Layer 4 of a small transformer language model trained on English Wikipedia (10 layers, counted from 0, width 128).
A neuron adds its activation times its output weights to the MLP's output. To switch it off is to set its activation to zero at one token and run the rest of the model.

Output weights of the MLP neurons that the questions are about. A number n stands for n times 0.0066.
n52: 26 5 37 17 17 -19 -19 3 11 25 12 2 7 -20 -30 21 -13 7 -17 7 -22 11 -1 4 15 19 3 26 10 0 -16 18 -9 -8 5 5 1 -30 29 7 36 7 -22 -4 -9 1 -1 2 -4 -12 9 -10 -21 -3 1 6 -1 -25 6 6 24 4 3 -5 2 -4 22 -22 0 -8 -24 4 -19 13 4 -18 -15 -9 17 -13 16 1 -13 -7 -14 0 23 -16 -9 -2 -3 10 -1 -27 -12 2 -18 3 -14 18 0 -10 -14 29 33 4 -6 -22 13 -14 -18 13 -4 3 -5 11 7 13 19 0 -26 -14 -8 37 -54 7 3 1
n101: -25 -30 -16 -3 3 14 -35 22 -17 -27 -4 2 31 -17 -7 11 -41 -6 6 -1 30 -24 -2 26 -2 -4 -5 9 2 -11 -20 2 21 29 3 -13 4 0 7 1 9 27 15 -19 -15 -1 8 -8 4 -14 -7 -10 -1 0 4 25 31 12 9 -23 -21 36 -4 -19 -1 2 -6 16 -8 15 33 16 10 -9 -7 2 11 22 -5 8 -21 20 -44 -6 29 29 -7 -1 -10 -10 -8 -12 3 -14 -1 26 -38 -31 11 13 -11 -5 2 7 -10 3 2 -9 -2 37 5 -16 66 33 -20 25 5 4 -7 6 0 9 -30 -12 -49 -18 20 -27
n112: -36 18 -6 13 9 5 26 44 -18 -18 6 10 -22 -2 34 -19 13 -3 32 4 -2 -10 4 6 17 -30 -24 -16 -2 -32 26 -25 1 1 -10 -36 24 20 8 -12 -3 -13 32 25 11 -14 3 12 -20 -47 0 -10 -6 15 19 -3 -25 11 4 3 -16 26 -22 -1 12 -19 7 -1 7 -37 15 12 34 2 30 18 -19 5 -4 7 -5 22 -35 15 1 -31 -32 -2 -3 16 1 -2 -6 12 -47 17 2 12 7 9 28 3 3 35 -17 -40 19 -7 -20 -18 6 3 -22 27 -4 39 18 -13 -1 11 -28 -38 -4 -28 20 5 -11 22
n131: -14 10 2 -21 23 7 14 18 1 5 27 -9 -18 1 18 -18 40 5 6 5 -12 -33 -5 10 -22 5 -3 -23 9 1 -26 3 -10 13 5 23 13 -5 18 7 -13 -4 -14 23 8 -2 -2 4 36 -7 -1 -2 -12 26 -15 -18 4 3 -2 11 11 17 -14 -9 2 -28 19 8 4 4 -15 -16 14 19 -11 -17 7 15 8 -4 5 4 -36 -14 -22 -12 40 9 28 11 -14 -12 5 -9 -11 -23 -8 4 25 -6 13 -1 -24 25 -11 17 -13 -19 -4 -30 -11 -15 1 0 20 33 -18 17 9 13 -14 -25 -19 0 30 -2 16 11
n149: -15 22 -11 11 -17 -35 -2 2 -18 -24 8 -17 7 8 19 -37 -6 3 -10 41 12 35 -38 22 22 6 25 12 7 8 -12 -9 -8 4 12 28 -6 -16 2 -7 23 21 -29 -12 25 8 -24 3 2 23 7 -21 -9 24 8 12 30 0 0 26 -7 -21 -12 -10 36 -7 10 31 14 -11 4 -43 -8 -11 -10 -30 6 6 -15 23 38 -12 3 4 20 9 21 5 16 7 -13 8 -23 -9 -25 5 2 -10 -16 10 -12 7 7 -24 10 5 -1 -4 -2 1 -22 -17 -25 -19 39 -4 -8 -4 -1 8 -10 17 13 -2 -68 12 13 -45
n188: -4 0 2 -14 -8 20 -6 8 18 -22 -5 10 -23 16 -9 10 -28 -8 5 9 9 12 5 10 -11 -7 -40 1 -17 -10 27 -3 6 -2 -13 9 -6 7 18 -13 -30 -4 34 -10 -14 -1 16 14 -9 3 16 5 -12 -18 -5 16 8 -26 24 -19 -10 14 -2 -18 -5 7 15 29 -3 14 23 -16 -8 -25 -8 -20 -4 -12 -23 1 -2 -1 11 35 2 12 -3 -20 0 15 15 -4 8 26 5 -10 0 15 -1 -10 -28 9 7 -16 -7 -22 46 10 29 9 16 -15 12 26 16 30 8 -23 -6 7 6 2 11 -9 -94 -33 0 20
n202: 11 -7 1 1 -6 16 -34 2 -21 -2 -29 -28 28 -34 -7 -1 1 -63 1 -1 18 0 8 17 9 23 -3 24 10 4 21 -3 26 -12 9 -14 -3 -19 -14 -20 -10 -18 -15 -2 17 -26 -24 -27 -1 -8 1 6 1 3 -18 12 22 22 9 29 5 -22 2 -32 31 -5 4 -3 30 -13 32 32 20 -20 -1 15 -8 -3 -2 11 10 23 -16 -1 -17 -27 9 -23 -8 14 -6 2 10 10 -13 13 -11 6 38 -9 1 -4 -8 -24 6 7 27 11 27 -2 -30 11 12 -40 -2 12 8 3 12 21 -7 11 -21 -3 10 -2 -2 -4
n216: -16 -1 18 34 11 39 12 -38 3 5 -16 -25 -21 13 24 1 18 -20 8 16 -27 0 -43 18 -15 -5 -25 22 -24 6 -26 -4 27 -3 -2 -8 13 36 -12 -3 -9 1 15 9 -54 3 -26 5 -41 9 30 4 -1 -3 -9 -7 -5 42 6 4 9 31 19 7 -18 -35 -6 1 -11 25 11 11 21 28 -15 -28 -10 11 -5 -5 -5 -8 -12 2 -3 -20 14 -12 -9 14 33 -5 -10 7 15 -6 -21 9 -8 -29 12 8 19 8 3 2 9 11 -41 17 5 -7 8 0 -31 4 -22 -8 25 13 3 2 0 -29 -8 15 36 3
n246: -25 -2 -12 36 -41 -9 2 18 -6 -4 -27 -12 -3 -16 -16 3 4 -21 -16 -16 1 -11 18 -9 13 22 0 -15 19 -24 2 -23 9 17 -35 28 -49 14 -13 17 2 -27 8 5 26 -19 5 39 45 16 10 25 28 7 26 -11 1 -53 -19 -7 50 -6 1 -10 -2 12 18 6 -6 6 -4 30 -34 -7 18 6 -4 -27 -15 12 -8 21 -22 4 -23 26 -11 21 7 37 -21 16 7 3 5 -3 22 -4 2 -8 25 18 16 -8 -23 -6 22 -25 5 13 -6 14 -9 -28 -17 2 24 -2 6 -15 -4 0 -10 -1 -14 13 -15 -16
n278: 13 -26 7 22 -31 2 -14 -32 10 26 -8 -29 9 3 -6 5 3 -7 8 10 41 -27 3 -23 16 -25 1 -32 3 -29 -11 9 2 -17 20 3 -11 23 -22 -23 11 -6 14 -18 -9 30 33 5 -14 -5 -8 -10 4 16 26 -18 30 40 -1 -14 -17 -19 -3 -27 7 14 -13 3 -29 3 13 -13 36 -17 13 17 -17 10 -13 15 -8 -2 1 10 9 8 11 -5 -6 -11 -22 -23 -11 20 -21 -34 -2 -3 1 -4 39 17 10 24 -1 -16 4 26 -1 16 8 22 -25 46 22 -2 -6 5 -21 1 -14 22 30 -16 -38 -19 34 -12
n299: 9 -2 -6 -4 5 -4 0 36 26 12 12 7 -10 13 -8 -24 12 -34 -23 -1 -1 -2 -26 -27 -8 20 12 3 20 -11 -4 -17 9 -9 -17 4 23 22 -17 34 -21 -11 -20 16 -9 -25 -1 -37 3 24 -1 -5 18 -3 -13 -20 48 4 -23 17 19 17 21 -9 5 1 21 25 15 -23 4 -42 -13 7 18 22 -31 10 -13 14 -35 5 27 5 -10 23 -20 -9 16 20 -4 66 31 -7 8 12 28 -25 9 -9 -12 -21 19 -11 1 24 13 14 -30 -44 -11 -24 -21 -3 -22 22 -23 -5 -19 -11 -36 -19 -3 22 11 -6 23 3
n308: 16 -17 -45 7 5 0 -10 10 -3 -7 -23 -18 16 -27 7 21 -10 -29 -10 -8 7 -3 -26 -21 7 -20 -3 33 2 9 9 -8 14 14 16 -3 24 4 2 -6 11 15 5 0 -18 -6 37 22 1 3 -5 -4 13 17 -19 24 33 7 -23 -1 -28 6 -4 10 8 29 -17 15 -2 10 29 -15 -2 -38 -4 -10 9 1 8 -5 4 -5 -16 -41 13 -8 43 -6 23 -8 21 -14 -27 1 -7 10 -28 -31 -11 17 30 2 13 -6 5 4 -32 17 10 -25 12 40 -2 7 -29 -20 -5 -30 12 2 12 23 -16 -3 -31 -12 21 -4
n320: 1 22 13 -2 -24 43 -35 10 8 17 -36 -13 -9 14 13 7 -12 13 10 -3 -8 -12 15 -2 11 -1 14 26 15 3 -26 -36 17 -15 -38 2 4 -14 -7 19 1 0 14 -13 -4 -11 -7 14 7 20 -24 30 -28 30 -10 4 -29 21 19 7 -13 15 4 0 14 8 8 -16 5 4 -4 -39 0 -6 -5 26 -3 7 -10 19 -23 18 -14 18 27 -16 17 17 -16 -12 -8 -24 14 15 0 -3 -24 0 6 3 12 1 -11 9 -17 -10 -18 -25 15 15 7 -4 22 29 -28 -18 4 -41 -10 -20 -4 -14 -9 -5 16 13 7 11
n353: -1 4 -24 13 -5 -9 24 8 -8 4 18 15 18 7 9 -29 1 1 19 -24 -23 33 25 25 11 27 -3 20 -8 29 -3 -3 8 2 4 -15 4 22 6 -32 48 0 -6 -17 9 7 -15 -8 6 -28 6 -1 11 -8 11 -11 23 12 -23 27 -24 -6 22 -21 24 28 -22 -12 -20 5 -16 1 -8 -32 30 -8 -20 -15 -2 -8 -6 35 1 -19 20 -13 9 4 -10 18 -24 -11 -49 -8 -35 11 8 -10 8 20 -3 50 -25 -49 -3 10 -2 17 13 1 -34 32 6 9 -6 -26 -50 18 2 37 -11 7 -23 12 -67 -19 31 8
n370: 2 6 4 18 2 0 -2 -21 -14 -34 45 -22 -4 -13 10 0 -12 -4 0 -6 5 -20 -5 -24 9 -8 7 -8 13 14 13 -5 4 26 -30 7 -1 6 -7 3 3 -10 17 35 19 -1 -19 20 -20 -45 -23 -16 -6 4 27 4 -27 2 -11 13 -31 -2 6 -22 -7 -6 -8 -6 36 1 20 15 -20 -20 1 -7 17 15 -17 17 -16 24 -6 2 -14 -21 15 20 -17 -5 0 -2 23 5 17 29 -6 -9 -2 8 12 -9 -7 -1 -14 21 42 22 -35 6 0 8 9 -5 19 0 1 -6 10 7 -2 -36 -15 -2 -35 1 1 14

Each question names a token from some text and the token that comes next. It shows the activations a of the neurons there, in the order above. A number n stands for n times 0.03.

Then comes g, the gradient of the next token's log-probability with respect to the MLP's output, scaled to length 1. A neuron's effect is roughly proportional to its activation times (output weights . g). A number n stands for n times 0.0039.

"ac", then "ul"
a: 0 0 0 8 -2 0 -4 0 11 0 -1 -3 0 0 8
g: -27 -6 24 -12 39 -25 -13 -18 6 -6 16 -19 17 7 1 -43 66 -16 11 41 -15 -27 9 -34 -34 -18 33 9 34 6 -21 25 0 25 18 8 -15 0 6 3 -35 -14 47 -11 -25 25 -63 -5 45 -22 32 -3 12 -9 1 12 23 18 4 -29 16 -26 -14 29 24 -18 2 -49 -20 26 3 -25 1 29 -3 -41 -30 10 6 0 -2 -37 -21 35 -16 -19 34 19 -13 4 -25 11 44 9 5 -49 -9 26 7 -9 1 17 -28 23 -4 -14 -23 -14 19 9 8 -35 2 9 25 3 2 24 -16 6 27 -13 -9 2 16 -12 15 -7
Which two neurons, each switched off alone, lower its probability most, in order? n131, n308

"m", then "and"
a: -4 0 0 0 0 0 -5 0 0 0 0 0 53 0 0
g: -30 2 1 -32 24 5 7 -30 22 -65 -3 15 -25 17 22 -39 52 -12 30 7 27 17 7 -31 7 -47 -16 15 30 -10 -8 -10 -11 -10 -37 30 -1 -5 21 0 24 18 17 15 -31 25 -34 -9 6 -32 32 54 31 -7 -38 11 -48 3 10 45 15 -4 -3 -6 4 32 -2 22 -20 -8 12 -26 21 -15 33 17 -8 18 15 0 31 14 -1 13 -35 -12 23 -38 -23 18 -33 20 -11 22 11 -35 -12 -6 8 18 14 9 -2 21 0 21 -38 5 -8 7 -1 -28 -8 -1 -23 0 -26 3 -31 15 -34 -30 -20 -3 25 5 -6 32
Which neuron, switched off, lowers the next token's probability most? n320

"of ", then "Y"
a: 29 0 -3 -4 0 0 -4 0 -1 0 -1 -2 0 0 53
g: -18 -26 19 6 28 17 65 8 1 -20 1 13 13 41 27 -11 -13 -9 16 30 -19 8 -11 -21 -13 -18 18 -26 -21 14 31 9 16 16 -31 -30 -1 13 15 6 8 4 -29 19 8 15 -5 10 -15 3 -34 -32 -1 -7 17 4 -50 51 4 -15 4 2 -70 22 27 -18 2 8 -40 -5 -20 -26 0 -7 -22 22 -34 -30 39 -6 28 -43 27 11 -14 13 -22 6 -24 33 26 -12 31 14 -3 11 -27 1 16 1 -29 -26 -47 17 -20 -25 12 56 8 29 8 22 -8 4 24 -7 -8 3 -8 7 27 -4 -13 -8 -20 23 -43 10
Which neuron, switched off, raises the next token's probability most? n52

"United ", then "P"
a: 0 -5 0 -3 0 -4 0 0 0 0 -2 0 -5 -2 -3
g: -9 19 19 39 13 21 6 -3 -10 -26 -22 -1 35 -46 4 10 -10 5 -23 34 -25 4 14 -11 -24 -8 -13 -21 40 -16 -7 37 -10 -7 -14 -15 -7 15 15 12 47 19 -21 13 -14 32 16 -14 -1 -6 -6 3 -20 -37 24 -20 11 47 4 -28 -5 23 37 -18 -24 24 -8 7 8 -15 -12 23 -17 -14 8 23 8 -21 14 -46 -18 -17 -3 16 -22 -18 -21 -11 -19 -13 -45 1 -28 9 17 48 -15 -29 -24 16 2 22 2 29 -4 10 0 20 5 23 -30 -22 33 43 54 3 10 -17 -8 -72 39 22 21 -16 -44 -20 5 0
Which neuron, switched off, raises the next token's probability most? n101

"b", then "ed "
a: 1 0 0 1 0 -6 -6 44 3 0 66 -2 0 0 -4
g: -20 37 34 -11 24 15 -7 -29 -33 37 5 38 5 -23 -18 -13 -29 1 15 0 -15 -9 -35 -9 4 -33 -25 -2 -32 -27 32 24 -4 -10 -2 -2 -3 -24 -8 9 12 20 -5 41 -29 -19 -53 -11 -51 -38 21 12 22 -18 4 2 4 29 -5 15 3 10 28 -10 -34 32 -10 47 4 0 -34 2 23 49 -6 18 -25 10 -9 9 -8 44 -27 22 -8 20 26 18 -2 -18 -22 12 -34 44 28 14 19 8 28 -31 -16 -14 15 -2 1 -10 -26 -33 17 13 11 21 11 -15 -34 -7 -33 4 -22 14 -15 -20 37 30 -11 -8 39 3
Which neuron, switched off, lowers the next token's probability most? n216

"om ", then "he "
a: 34 -5 92 0 -4 0 -6 -1 0 0 0 -5 -1 -5 -3
g: -7 -14 23 11 50 -3 -29 -12 7 30 -32 0 -50 10 37 -15 35 17 2 -63 -14 11 3 35 24 24 -15 -8 -21 -9 26 -9 -21 6 6 -24 -29 11 23 -40 -32 -8 37 -23 -26 11 -14 31 -26 -1 -5 31 -15 10 -16 -19 -26 0 -33 32 3 -12 -7 20 4 -26 22 -1 28 -51 -8 -9 -31 -12 -8 21 10 4 14 -17 33 3 5 -19 1 0 -32 8 23 7 24 -8 2 -25 12 0 5 15 -6 -4 -14 23 51 -10 -8 -2 -12 -50 16 -23 55 22 -22 -33 -3 2 9 60 22 -8 13 34 11 -1 17 -30 -2 10
Which neuron, switched off, lowers the next token's probability most? n112

"the ", then "S"
a: -2 -6 -3 -5 51 -5 -5 -2 -1 -5 -3 16 -3 -6 -6
g: -3 46 -29 -21 -11 -23 -24 16 -1 -2 34 -29 33 -11 -11 -39 -1 44 0 11 -9 -16 -13 -9 -4 -19 -1 -41 11 38 39 11 -3 16 -5 33 24 -37 17 -20 10 -27 33 -22 -34 26 11 -9 62 16 -25 -21 15 32 7 -11 15 60 -3 -19 -8 11 -6 -32 -11 -5 6 25 -49 1 -33 25 -57 18 7 17 -18 4 -7 12 -13 -8 -22 18 25 12 -33 33 -14 6 4 -29 37 -12 65 -12 -14 19 15 4 -5 -17 -16 0 -21 28 -5 5 9 6 4 -52 2 -19 9 17 8 -1 -7 2 7 -15 -1 7 1 -13 1 -20
Which neuron, switched off, raises the next token's probability most? n308

"ec", then "ond "
a: 0 0 0 -1 -5 0 -4 -6 24 -2 0 0 57 -2 -4
g: -43 -25 39 -1 22 -6 -17 -45 -21 6 -11 14 25 14 -13 35 -11 -23 34 2 -11 -19 36 -6 12 -3 25 -37 -15 5 22 9 -8 -6 20 2 23 10 -15 -8 13 -37 6 19 -25 33 -27 -18 -13 -26 -39 4 35 -4 24 25 -11 26 -16 -15 24 -62 7 -19 2 -10 -18 10 -13 6 -8 -18 8 4 -12 17 39 -27 -13 14 0 20 6 40 -1 -21 9 34 46 -25 -20 -9 -20 4 44 -9 17 -23 21 0 -8 3 -47 -7 45 -17 28 47 -7 5 27 9 -7 0 -22 -16 12 -18 -48 17 -8 -28 -43 12 27 19 -12 29
Which neuron, switched off, lowers the next token's probability most? n149

"to ", then "his "
a: 21 -2 -5 -3 -6 0 -6 -1 0 -2 0 -5 -5 -2 -5
g: 9 -9 10 -45 -6 14 -19 2 11 -18 -43 30 -1 -5 -3 12 4 25 12 -41 -40 32 0 10 35 17 -15 18 -10 -19 -2 -34 31 -2 -9 -29 23 12 -11 5 -1 -15 23 4 3 -7 5 43 -21 -27 -41 -34 8 14 18 2 -62 30 -4 49 -13 12 -11 37 -1 -26 32 4 -5 -41 -22 -1 -19 17 -24 -16 3 23 -2 2 16 2 -35 -23 20 12 -22 30 -2 9 16 34 4 -6 20 6 23 -9 -10 16 -7 -20 26 -20 -9 -12 25 4 -9 -30 -31 5 22 19 -18 -12 5 32 39 62 -27 -12 -21 -33 -22 7 -5 60
Which neuron, switched off, lowers the next token's probability most? n52

"a ", then "m"
a: -2 -6 -1 -3 51 -6 -2 0 0 0 0 30 0 -2 -4
g: 2 -38 -4 14 -47 28 -14 -1 28 -26 -13 5 16 -37 27 4 14 2 -53 -34 -14 -6 45 -29 7 6 -2 -2 17 6 6 -3 -40 14 0 27 0 -16 -1 -22 30 4 22 -6 2 -5 19 -5 -8 -56 -25 -27 -3 19 -40 -1 -42 7 -6 0 3 -9 6 19 -14 4 -29 18 23 -10 17 14 2 16 22 15 0 35 24 -21 22 13 -8 -17 0 18 -35 -29 70 14 43 -9 5 -1 -31 -18 20 -27 1 5 11 76 -6 3 51 -42 29 -20 2 5 -30 -6 22 7 10 -11 -3 -1 -22 4 18 8 -24 -29 15 -3 -9 26
Which neuron, switched off, raises the next token's probability most? n149

"the ", then "n"
a: -2 -5 -6 -5 58 -6 -3 -4 0 -6 -1 13 -1 -3 -6
g: 20 -13 14 -8 14 6 50 4 1 -17 26 -29 -3 10 12 -15 -16 -3 -18 29 -5 0 -27 22 -2 24 43 19 -24 25 -31 -2 0 -6 -9 -56 -28 43 -5 21 5 -2 8 -1 25 -17 19 15 11 -11 8 18 22 28 22 13 -68 -34 -19 -33 -13 24 43 -9 39 20 7 9 18 -8 4 -11 47 -18 2 17 -32 -13 14 -25 -28 -3 4 -44 6 36 0 15 -2 25 -16 14 -24 -50 -32 6 9 -18 21 -16 -8 31 1 -21 9 -43 33 -12 -8 22 -52 -7 3 12 2 -16 -13 -20 18 15 -37 -29 -32 -2 -1 19 23 19
Which neuron, switched off, lowers the next token's probability most? n149

"uc", then "y "
a: 0 37 0 -5 -5 0 -1 -1 -6 0 -4 25 -4 -1 -5
g: 26 -24 8 -5 15 19 20 -32 22 12 -3 -4 44 -8 16 2 -19 17 -21 -5 -25 -10 4 19 -20 18 26 16 21 -25 36 -16 -24 -16 40 30 4 14 -12 30 24 8 5 14 -22 29 -8 30 -7 32 -36 -30 27 -10 -25 -17 -33 -1 -69 10 -14 -23 -39 -10 -10 28 -13 67 -35 4 -1 -13 -1 42 -25 25 -1 -11 -3 32 6 16 11 34 -24 15 -37 -7 -21 37 -11 -21 -10 -33 0 17 -39 -5 7 -25 1 -19 23 23 25 4 24 -14 -11 -5 -7 53 -4 -10 6 -36 7 -16 -23 14 -30 -30 5 11 -11 -5 -6 15
Which neuron, switched off, raises the next token's probability most? n101